Layer 3 of a small transformer language model trained on English Wikipedia (11 layers, counted from 0, width 64).
A neuron adds its activation times its output weights to the MLP's output. To switch it off is to set its activation to zero at one token and run the rest of the model.

Output weights of the MLP neurons that the questions are about. A number n stands for (n - 500) times 0.0014.
n4: 439,438,684,437,384,437,451,508,568,419,519,615,484,631,534,352,530,508,200,633,581,491,527,459,553,881,519,695,220,491,263,641,458,343,448,401,592,648,445,351,600,579,671,627,498,484,504,629,509,530,589,591,496,551,396,295,303,585,400,541,605,317,484,445
n8: 607,355,556,405,409,506,694,382,604,348,757,703,155,749,434,332,462,559,573,611,557,413,377,636,632,467,573,586,492,588,538,787,449,315,552,444,549,570,492,530,384,743,426,514,499,371,374,294,512,409,326,603,363,448,529,584,554,447,489,548,514,460,574,473
n58: 520,582,489,437,677,363,597,336,513,577,475,599,273,439,360,709,435,465,466,604,485,582,580,452,367,650,401,514,557,478,659,446,514,601,559,502,604,433,532,507,474,581,564,462,538,379,372,698,479,399,398,481,558,504,421,631,496,463,377,462,603,319,433,530
n110: 499,651,504,417,312,506,544,689,423,304,628,405,727,396,473,505,633,457,593,357,481,628,434,382,342,517,579,587,590,532,739,304,555,632,603,435,534,495,415,464,615,610,108,243,536,564,377,396,623,409,296,293,570,359,409,446,470,465,573,695,463,597,571,640
n114: 479,488,588,541,457,481,351,536,608,511,544,730,339,462,210,557,551,551,328,331,688,377,394,476,467,457,455,382,443,488,577,519,327,407,470,709,534,518,642,517,748,383,462,485,466,552,511,363,496,245,516,475,397,710,454,465,834,674,426,478,492,488,757,677
n126: 577,385,600,389,398,492,614,480,626,470,646,520,316,585,210,506,594,681,465,584,459,747,406,449,675,647,347,439,617,398,579,515,626,404,224,403,583,642,561,521,728,539,510,436,459,420,505,625,474,552,722,485,565,637,426,314,532,254,504,615,569,464,461,190
n134: 505,697,342,423,417,500,526,414,527,428,448,778,427,535,370,696,440,350,520,330,590,496,386,297,370,568,479,604,531,523,691,610,567,128,561,530,553,442,539,388,502,616,537,547,677,576,588,511,577,684,689,419,494,370,353,256,434,348,580,649,520,609,386,445
n155: 394,330,622,543,409,441,302,312,264,393,670,676,575,535,506,553,436,446,682,625,554,450,491,364,656,499,577,522,504,403,581,459,508,685,269,423,579,574,541,414,421,554,461,477,345,569,396,655,468,586,658,408,627,164,357,654,673,495,679,440,654,394,333,515
n156: 464,327,465,776,525,301,591,546,210,612,589,552,482,565,533,470,404,244,465,517,403,534,751,387,575,700,511,448,496,706,94,564,669,391,534,303,701,516,640,493,510,453,267,496,462,420,680,427,165,546,734,589,171,819,172,592,483,625,448,643,615,724,509,482
n157: 475,405,515,498,630,426,687,395,617,514,568,540,651,626,482,368,581,488,616,525,554,462,564,575,675,564,741,518,411,583,650,620,548,565,399,540,515,415,550,237,417,434,540,454,487,402,513,647,320,586,369,479,698,495,487,591,175,434,242,332,609,284,417,492
n165: 313,443,692,424,606,597,478,518,515,460,224,433,415,621,421,637,317,404,456,663,619,508,541,268,573,448,576,648,502,600,442,571,754,543,271,387,376,484,700,408,290,684,605,669,375,899,501,408,787,365,624,546,604,437,441,549,99,458,440,481,563,486,491,403
n179: 409,402,517,492,624,519,443,470,936,631,491,558,519,565,324,431,444,479,433,645,657,313,511,571,719,337,550,634,519,469,490,662,599,391,307,494,512,557,513,310,853,374,352,486,433,233,332,366,511,462,304,646,652,426,904,547,278,540,334,483,562,323,523,487
n207: 249,370,408,350,520,578,469,447,659,519,367,549,309,692,560,460,452,568,615,342,642,708,287,473,624,476,768,422,464,655,665,477,447,469,406,219,538,504,544,394,533,411,863,437,413,524,706,585,675,470,644,323,362,473,584,625,288,449,563,400,372,686,610,144
n211: 473,683,546,342,796,651,536,584,416,610,556,617,384,455,400,372,566,476,628,456,495,416,493,284,429,523,693,641,442,407,234,603,432,676,462,459,670,669,464,469,567,519,417,462,657,394,287,405,439,422,391,615,606,543,537,397,467,578,503,580,411,311,581,509
n225: 498,350,350,545,9,519,684,602,756,434,276,411,719,392,107,333,613,401,383,418,621,588,530,518,424,707,674,370,763,630,613,348,274,558,230,455,586,281,480,419,624,556,587,333,703,404,450,475,838,210,511,611,558,738,492,654,665,781,507,483,406,627,487,613
n235: 415,486,645,563,415,548,408,431,628,462,592,239,652,452,810,666,529,432,486,633,407,477,273,431,366,612,565,505,458,498,397,595,619,254,805,555,566,445,570,581,697,620,528,442,360,368,469,625,347,671,333,632,640,219,535,495,313,344,420,466,455,563,596,469

Each question names a token from some text and the token that comes next. It shows the activations a of the neurons there, in the order above. A number n stands for (n - 500) times 0.0078.

Then comes g, the gradient of the next token's log-probability with respect to the MLP's output, scaled to length 1. A neuron's effect is roughly proportional to its activation times (output weights . g). A number n stands for (n - 500) times 0.0011.

" ", then "X"
a: 587,494,487,495,483,495,496,489,479,480,500,479,571,722,485,483
g: 305,431,613,373,529,598,473,431,420,471,505,484,521,460,525,414,313,519,550,328,567,516,566,548,286,399,577,455,510,502,291,641,348,692,505,493,546,543,337,381,445,552,555,758,263,486,634,533,603,373,395,552,591,609,451,601,481,521,479,613,385,678,823,652
Which neuron, switched off, lowers the next token's probability most? n211

"c", then "es"
a: 498,489,536,482,498,494,581,489,495,499,679,494,497,717,481,500
g: 378,584,627,581,747,598,575,541,410,723,586,289,512,557,596,254,566,426,550,533,707,518,543,541,516,440,612,594,504,471,320,526,657,436,533,497,549,391,535,441,334,560,390,428,371,535,579,268,587,611,271,422,495,331,459,514,292,609,574,488,577,439,598,305
Which two neurons, each switched off alone, lower its probability most, in order? n165, n211

"on", then "a"
a: 484,485,674,484,485,633,488,479,489,488,493,497,479,488,479,498
g: 621,574,532,589,556,363,537,407,601,476,333,333,570,633,384,585,572,606,555,548,343,491,693,628,386,575,334,465,493,449,226,553,565,449,324,358,544,193,742,649,465,476,532,550,357,487,501,656,568,652,452,614,598,413,482,479,450,453,574,339,659,465,377,562
Which neuron, switched off, lowers the next token's probability most? n58

" m", then "at"
a: 497,522,488,494,480,500,500,524,486,481,490,490,497,494,496,974
g: 467,636,658,632,422,433,467,473,506,444,653,558,790,589,575,644,484,518,448,248,549,446,350,594,666,557,538,769,497,358,634,513,522,297,446,396,458,400,464,565,451,466,321,317,402,348,486,641,374,584,363,555,502,423,308,528,561,497,614,489,711,510,386,498
Which neuron, switched off, lowers the next token's probability most? n235

"p", then "ro"
a: 485,483,483,590,566,491,661,481,491,494,484,496,500,499,497,493
g: 374,709,366,592,456,693,379,534,614,283,635,435,416,591,458,544,718,468,544,537,665,580,573,298,425,631,524,349,515,541,377,374,449,410,347,590,430,353,399,654,412,594,508,682,495,480,642,385,422,563,635,642,376,557,400,379,407,594,339,566,440,662,401,591
Which neuron, switched off, lowers the next token's probability most? n134

" A", then "T"
a: 496,552,655,479,549,487,500,493,479,493,478,499,597,490,493,754
g: 559,331,343,373,561,590,454,271,586,452,260,497,501,390,312,470,297,563,525,379,532,774,443,362,515,458,673,425,671,533,306,536,462,501,268,614,523,465,503,469,631,383,603,476,497,479,669,632,574,566,460,504,635,595,521,594,590,583,543,528,461,685,670,372
Which neuron, switched off, lowers the next token's probability most? n207

"o", then " Y"
a: 497,500,511,486,544,495,605,498,495,479,499,484,487,497,496,492
g: 532,596,609,438,661,407,511,552,435,554,422,568,411,426,697,446,727,537,648,506,583,523,280,444,637,508,676,258,325,613,413,465,595,556,339,566,657,442,449,544,339,750,561,386,311,561,495,473,580,564,292,476,356,556,487,557,593,425,626,428,338,503,460,325
Which neuron, switched off, raises the next token's probability most? n134

"c", then "re"
a: 500,599,486,536,498,478,551,495,487,499,817,485,500,504,492,500
g: 347,454,479,364,489,591,382,443,582,464,319,768,625,547,302,424,440,399,513,562,487,609,391,415,449,432,572,547,494,660,453,732,693,682,433,568,245,589,343,727,503,401,539,362,596,482,528,545,431,422,640,600,398,404,415,344,487,491,438,589,638,659,452,620
Which neuron, switched off, lowers the next token's probability most? n165

"el", then "on"
a: 631,488,586,484,496,533,478,489,511,480,484,488,514,480,500,500
g: 507,541,472,333,429,405,586,609,364,631,361,508,547,521,453,551,682,354,546,540,613,452,375,668,567,721,497,546,512,380,457,433,459,510,394,639,760,433,500,605,638,546,395,446,437,655,532,487,361,354,691,446,560,679,371,492,252,379,480,511,711,289,495,331
Which neuron, switched off, lowers the next token's probability most? n4

" M", then "el"
a: 498,522,600,480,525,493,496,511,490,481,485,493,491,496,484,774
g: 421,727,602,445,335,703,518,579,399,700,572,512,418,548,674,375,727,366,656,777,464,487,332,549,467,692,503,403,393,365,462,473,424,530,542,518,703,531,229,411,371,650,435,421,430,448,396,434,483,535,540,546,343,547,387,523,485,573,477,508,423,411,630,469
Which neuron, switched off, lowers the next token's probability most? n235

" where", then " their"
a: 500,774,488,478,498,704,481,530,493,480,481,504,478,495,502,497
g: 470,404,696,479,396,519,497,448,574,425,752,602,476,493,603,626,562,340,437,165,694,507,498,674,298,391,289,590,508,548,481,437,466,533,500,550,629,413,285,412,350,503,593,554,750,594,422,492,472,590,541,540,515,403,519,490,475,297,601,404,470,465,656,644
Which neuron, switched off, raises the next token's probability most? n126

" e", then "st"
a: 497,481,489,614,496,483,482,766,479,487,495,491,481,496,572,500
g: 493,541,594,439,576,607,474,601,560,394,448,464,493,522,557,613,417,572,320,321,581,362,425,570,584,394,513,470,404,647,615,516,695,641,312,426,570,305,602,649,403,634,492,488,516,583,301,388,532,690,351,548,316,508,529,637,524,194,541,465,777,492,361,444
Which neuron, switched off, lowers the next token's probability most? n155

"on", then "t"
a: 500,490,720,479,480,543,479,479,484,491,633,483,571,497,500,479
g: 362,455,569,424,609,411,540,402,715,552,658,413,303,489,257,469,281,558,430,282,660,506,478,584,586,522,658,536,539,356,492,634,443,584,590,547,519,637,441,509,328,553,474,518,742,485,270,531,436,623,570,721,633,309,402,521,416,372,437,581,574,557,449,496
Which two neurons, each switched off alone, lower its probability most, in order? n58, n165

"el", then "b"
a: 489,490,584,479,487,589,482,483,497,479,627,478,634,496,500,500
g: 442,501,595,281,533,550,399,793,652,470,497,414,633,474,449,472,653,337,279,459,439,456,389,337,701,518,528,695,433,664,731,725,489,503,515,551,516,487,376,509,463,577,506,383,457,414,510,611,421,354,453,233,495,506,514,479,534,665,346,407,549,586,632,458
Which neuron, switched off, lowers the next token's probability most? n207

".", then "\""
a: 484,570,532,492,498,494,499,493,484,821,490,493,496,481,480,493
g: 488,541,592,561,402,547,432,490,542,524,584,659,430,662,421,484,568,632,207,441,485,424,399,537,350,538,382,573,447,447,316,504,651,637,654,555,490,788,519,304,620,389,382,458,549,619,344,424,524,411,650,525,508,446,631,337,479,497,466,365,559,582,762,263
Which neuron, switched off, raises the next token's probability most? n157

"O", then "V"
a: 602,584,535,518,478,487,500,497,490,486,479,480,631,481,499,693
g: 345,603,547,558,532,471,512,405,655,648,546,479,709,305,503,525,585,493,423,451,531,580,526,430,410,408,632,354,522,417,457,409,466,637,611,205,774,610,398,476,420,516,480,654,482,698,428,603,508,283,370,638,415,411,296,588,394,437,427,673,679,486,418,549
Which neuron, switched off, lowers the next token's probability most? n235

" re", then "v"
a: 486,518,496,895,481,478,495,683,492,530,496,482,479,500,644,494
g: 466,672,494,615,534,567,664,624,485,561,569,368,581,335,652,551,481,424,375,301,664,404,470,705,433,436,687,666,410,487,522,623,533,415,503,406,571,294,369,513,468,770,357,561,478,625,330,444,439,481,394,511,482,684,377,612,419,266,447,570,415,389,619,427
Which neuron, switched off, lowers the next token's probability most? n110

"a", then "ug"
a: 482,490,634,481,708,649,480,479,500,494,498,481,482,496,500,479
g: 547,564,459,465,385,333,508,608,450,384,537,450,326,416,476,620,435,595,489,200,354,742,439,464,682,483,652,532,803,426,395,631,433,526,483,504,719,650,519,558,411,553,709,519,556,424,397,446,365,497,469,714,652,571,391,359,537,433,464,518,539,469,416,350
Which neuron, switched off, lowers the next token's probability most? n126

" in", then "cl"
a: 498,563,499,483,497,495,500,591,500,483,499,480,487,479,514,479
g: 286,606,631,398,415,512,213,617,376,558,592,585,458,596,407,418,392,527,391,488,416,433,452,466,572,535,213,603,517,588,476,683,618,756,458,360,556,704,578,521,571,509,402,462,319,491,528,551,415,410,582,513,537,640,460,568,479,545,775,287,596,503,401,485
Which neuron, switched off, lowers the next token's probability most? n155

" all", then " n"
a: 486,734,490,660,478,525,496,569,479,490,498,495,493,497,705,488
g: 768,313,580,732,575,577,512,512,637,590,502,515,526,507,611,615,405,531,454,506,622,634,340,431,411,457,559,537,398,602,748,492,497,332,449,495,434,450,424,543,435,564,500,322,455,324,482,489,597,663,370,257,431,531,747,386,489,225,563,446,390,480,604,426
Which neuron, switched off, raises the next token's probability most? n225

" O", then "l"
a: 483,479,503,610,495,670,499,478,486,481,491,498,629,483,569,484
g: 400,523,433,457,516,571,490,572,481,460,383,548,473,761,374,524,570,231,596,521,352,551,554,655,677,602,442,541,597,425,484,541,621,470,383,458,555,447,731,585,418,720,543,385,260,589,542,358,568,380,652,558,514,537,632,255,527,520,490,534,200,385,454,425
Which two neurons, each switched off alone, lower its probability most, in order? n126, n207

" |", then " P"
a: 492,479,478,495,483,500,494,494,498,496,498,490,493,614,662,495
g: 384,355,342,548,508,313,538,542,500,589,478,485,559,411,496,625,506,654,499,413,449,328,679,500,560,339,494,622,528,656,610,306,195,653,538,430,510,292,639,482,452,539,489,734,371,363,691,578,594,433,499,363,451,640,494,533,566,463,676,548,547,611,289,525
Which neuron, switched off, lowers the next token's probability most? n225

" B", then "ri"
a: 478,491,532,503,523,498,499,478,493,480,500,495,512,478,478,853
g: 339,587,658,405,504,622,369,514,533,558,548,542,568,400,468,548,572,376,423,596,358,734,221,484,500,383,645,536,559,673,503,710,524,593,528,461,521,565,522,581,414,603,584,361,541,400,468,601,339,152,684,519,348,506,519,389,500,352,495,433,482,544,342,692
Which neuron, switched off, lowers the next token's probability most? n235

" other", then "w"
a: 500,528,487,481,487,478,492,492,492,478,487,478,488,553,621,786
g: 437,701,324,465,498,740,312,562,426,494,562,600,520,508,271,339,538,427,393,339,562,407,524,574,557,535,522,546,603,542,563,615,369,602,410,490,579,485,394,474,538,612,447,730,376,449,351,746,413,421,505,625,624,478,219,412,450,695,382,669,467,597,547,436
Which neuron, switched off, lowers the next token's probability most? n225

"ublic", then " act"
a: 561,478,481,484,488,479,514,484,482,499,495,493,500,520,480,486
g: 538,513,697,478,601,523,408,590,630,478,370,639,335,712,677,324,324,364,415,628,592,480,330,517,387,599,522,546,608,448,414,624,361,513,459,611,388,358,425,518,250,590,566,424,735,492,503,483,353,577,475,368,501,585,584,465,382,502,476,574,462,564,359,785
Which neuron, switched off, lowers the next token's probability most? n4

"X", then ")"
a: 564,479,479,495,480,492,499,480,483,522,483,491,497,480,484,478
g: 532,472,667,329,603,534,474,667,424,517,645,590,466,225,541,433,564,472,555,545,352,490,619,353,540,366,513,586,573,322,628,406,721,432,455,615,447,322,375,611,438,443,377,285,571,386,600,550,579,476,489,326,510,452,732,414,711,419,637,395,425,571,655,579
Which neuron, switched off, raises the next token's probability most? n4

" (", then "A"
a: 491,483,497,499,490,478,493,478,495,483,490,739,552,490,485,478
g: 641,395,270,593,553,183,559,308,651,471,285,435,471,581,535,588,498,513,652,539,617,481,544,516,607,559,591,549,572,500,332,614,602,570,240,515,452,306,681,563,574,528,414,526,527,440,697,571,500,698,451,311,461,492,468,596,256,463,396,527,503,516,448,504
Which neuron, switched off, lowers the next token's probability most? n179

"ric", then "e"
a: 828,494,669,480,491,489,488,479,492,497,484,500,479,498,500,480
g: 594,293,629,462,157,500,436,409,448,520,408,583,492,444,619,486,458,570,511,679,624,467,446,269,560,563,435,456,542,616,741,585,524,656,506,455,599,412,355,669,583,415,691,437,449,516,402,451,565,594,547,496,408,568,592,132,424,362,542,550,442,483,554,618
Which neuron, switched off, lowers the next token's probability most? n4

" j", then "ur"
a: 483,693,679,851,485,539,487,734,500,480,495,484,485,487,528,533
g: 641,438,649,206,514,480,564,618,391,600,577,604,544,303,335,400,500,464,526,339,509,587,279,432,496,472,548,663,737,533,699,499,429,523,416,386,511,533,437,401,504,590,532,461,601,562,391,584,521,438,401,332,617,239,494,476,650,351,664,587,512,529,453,728
Which neuron, switched off, lowers the next token's probability most? n110

"m", then "outh"
a: 482,478,617,523,481,480,496,487,484,614,483,498,497,500,500,501
g: 489,575,460,437,399,514,426,595,382,321,526,534,383,561,667,512,659,542,592,438,437,363,448,401,635,282,537,354,883,648,375,547,504,547,590,491,581,376,662,520,600,397,507,584,689,526,400,552,585,575,393,162,552,595,567,459,445,547,553,446,396,522,409,343
Which neuron, switched off, raises the next token's probability most? n58

"w", then "ing"
a: 553,500,486,500,480,495,494,502,497,484,500,496,496,494,483,490
g: 702,416,410,550,714,566,409,377,659,339,448,573,446,554,306,415,684,426,482,365,619,373,707,554,399,642,395,510,487,393,299,533,448,569,497,509,420,688,566,395,575,429,626,505,523,371,455,562,351,278,625,464,580,499,356,663,496,416,514,554,731,522,659,402
Which neuron, switched off, lowers the next token's probability most? n4

"ide", then ","
a: 495,499,485,485,488,480,788,484,493,482,487,479,499,502,478,495
g: 525,446,592,576,573,574,380,686,446,241,322,431,520,601,474,404,632,540,500,624,385,320,533,477,561,424,446,584,695,492,345,608,796,534,518,260,377,547,683,582,596,373,474,413,416,519,380,504,438,371,439,470,624,685,465,312,667,398,500,496,691,489,493,534
Which neuron, switched off, raises the next token's probability most? n134

"es", then " of"
a: 478,493,597,479,483,489,660,515,479,605,500,478,500,479,508,500
g: 339,309,628,404,424,500,557,593,427,469,558,405,381,702,325,402,491,568,437,662,491,387,688,371,609,510,516,532,330,450,603,592,312,635,607,395,454,512,603,506,428,614,275,540,415,589,382,648,271,523,691,532,668,526,471,544,586,479,412,735,577,337,483,592
Which neuron, switched off, lowers the next token's probability most? n157

" ad", then "d"
a: 479,603,490,775,488,485,479,616,495,483,479,478,479,479,557,485
g: 468,493,627,615,542,570,491,697,395,458,508,503,467,640,427,503,363,489,407,633,572,436,401,518,399,630,669,232,519,430,579,572,619,752,499,409,544,511,474,500,210,238,531,550,443,519,493,309,618,461,484,635,466,346,734,425,667,603,382,586,556,441,392,352
Which neuron, switched off, raises the next token's probability most? n110

"U", then "G"
a: 479,483,478,487,487,499,500,500,483,480,519,487,530,481,500,838
g: 667,584,268,419,404,452,336,304,616,532,398,432,433,438,329,463,383,561,424,619,647,666,390,465,573,414,742,504,550,447,614,396,341,562,483,326,544,472,508,757,411,522,418,504,640,462,374,378,672,664,664,525,543,559,402,550,449,579,611,402,725,563,461,458
Which neuron, switched off, raises the next token's probability most? n235

"ess", then "or"
a: 479,524,490,493,500,493,478,479,496,480,485,488,500,547,499,482
g: 538,366,431,532,230,576,574,473,534,299,393,665,571,540,358,605,719,329,480,444,484,516,443,574,593,604,377,566,377,414,633,463,330,548,564,561,611,304,543,604,306,591,488,620,407,498,517,631,403,597,531,596,557,676,589,269,442,515,670,302,658,546,418,409
Which neuron, switched off, raises the next token's probability most? n211

" J", then "ian"
a: 489,487,743,526,504,485,500,498,499,479,483,496,481,480,483,750
g: 471,514,480,424,496,456,411,211,423,489,610,621,481,553,523,410,327,490,485,547,587,599,545,591,734,702,341,552,565,618,577,396,312,547,748,540,276,514,507,381,517,457,432,552,658,562,635,505,607,433,576,401,471,546,619,412,500,365,336,601,598,156,525,482
Which neuron, switched off, raises the next token's probability most? n235

" S", then "ed"
a: 495,748,556,481,545,479,498,478,480,478,486,527,499,483,698,479
g: 546,365,509,473,510,888,544,534,423,479,623,523,431,475,608,625,646,491,523,452,444,578,662,304,410,669,356,768,262,306,517,368,526,352,501,526,500,645,486,373,620,352,435,462,502,571,344,351,498,447,487,458,487,506,581,625,536,636,476,468,283,549,539,561
Which neuron, switched off, raises the next token's probability most? n225

"re", then "ase"
a: 500,480,488,564,499,575,663,488,480,494,490,499,500,496,478,498
g: 445,722,383,545,484,261,611,559,456,478,533,376,452,603,509,454,783,498,454,438,525,634,601,528,329,484,493,576,507,514,539,245,490,452,520,554,373,462,473,509,471,403,215,518,442,562,773,446,424,367,570,653,440,482,702,586,677,392,278,553,487,634,616,457
Which neuron, switched off, raises the next token's probability most? n134

" of", then " The"
a: 498,531,499,497,490,479,496,479,500,496,499,500,487,544,682,493
g: 694,354,507,573,570,400,553,652,349,510,408,457,289,458,448,489,513,396,577,644,483,414,399,352,679,350,690,468,640,519,531,672,793,660,444,301,524,486,474,649,492,513,543,546,208,377,469,519,487,578,375,348,418,532,546,611,381,443,429,560,645,633,526,449
Which neuron, switched off, raises the next token's probability most? n225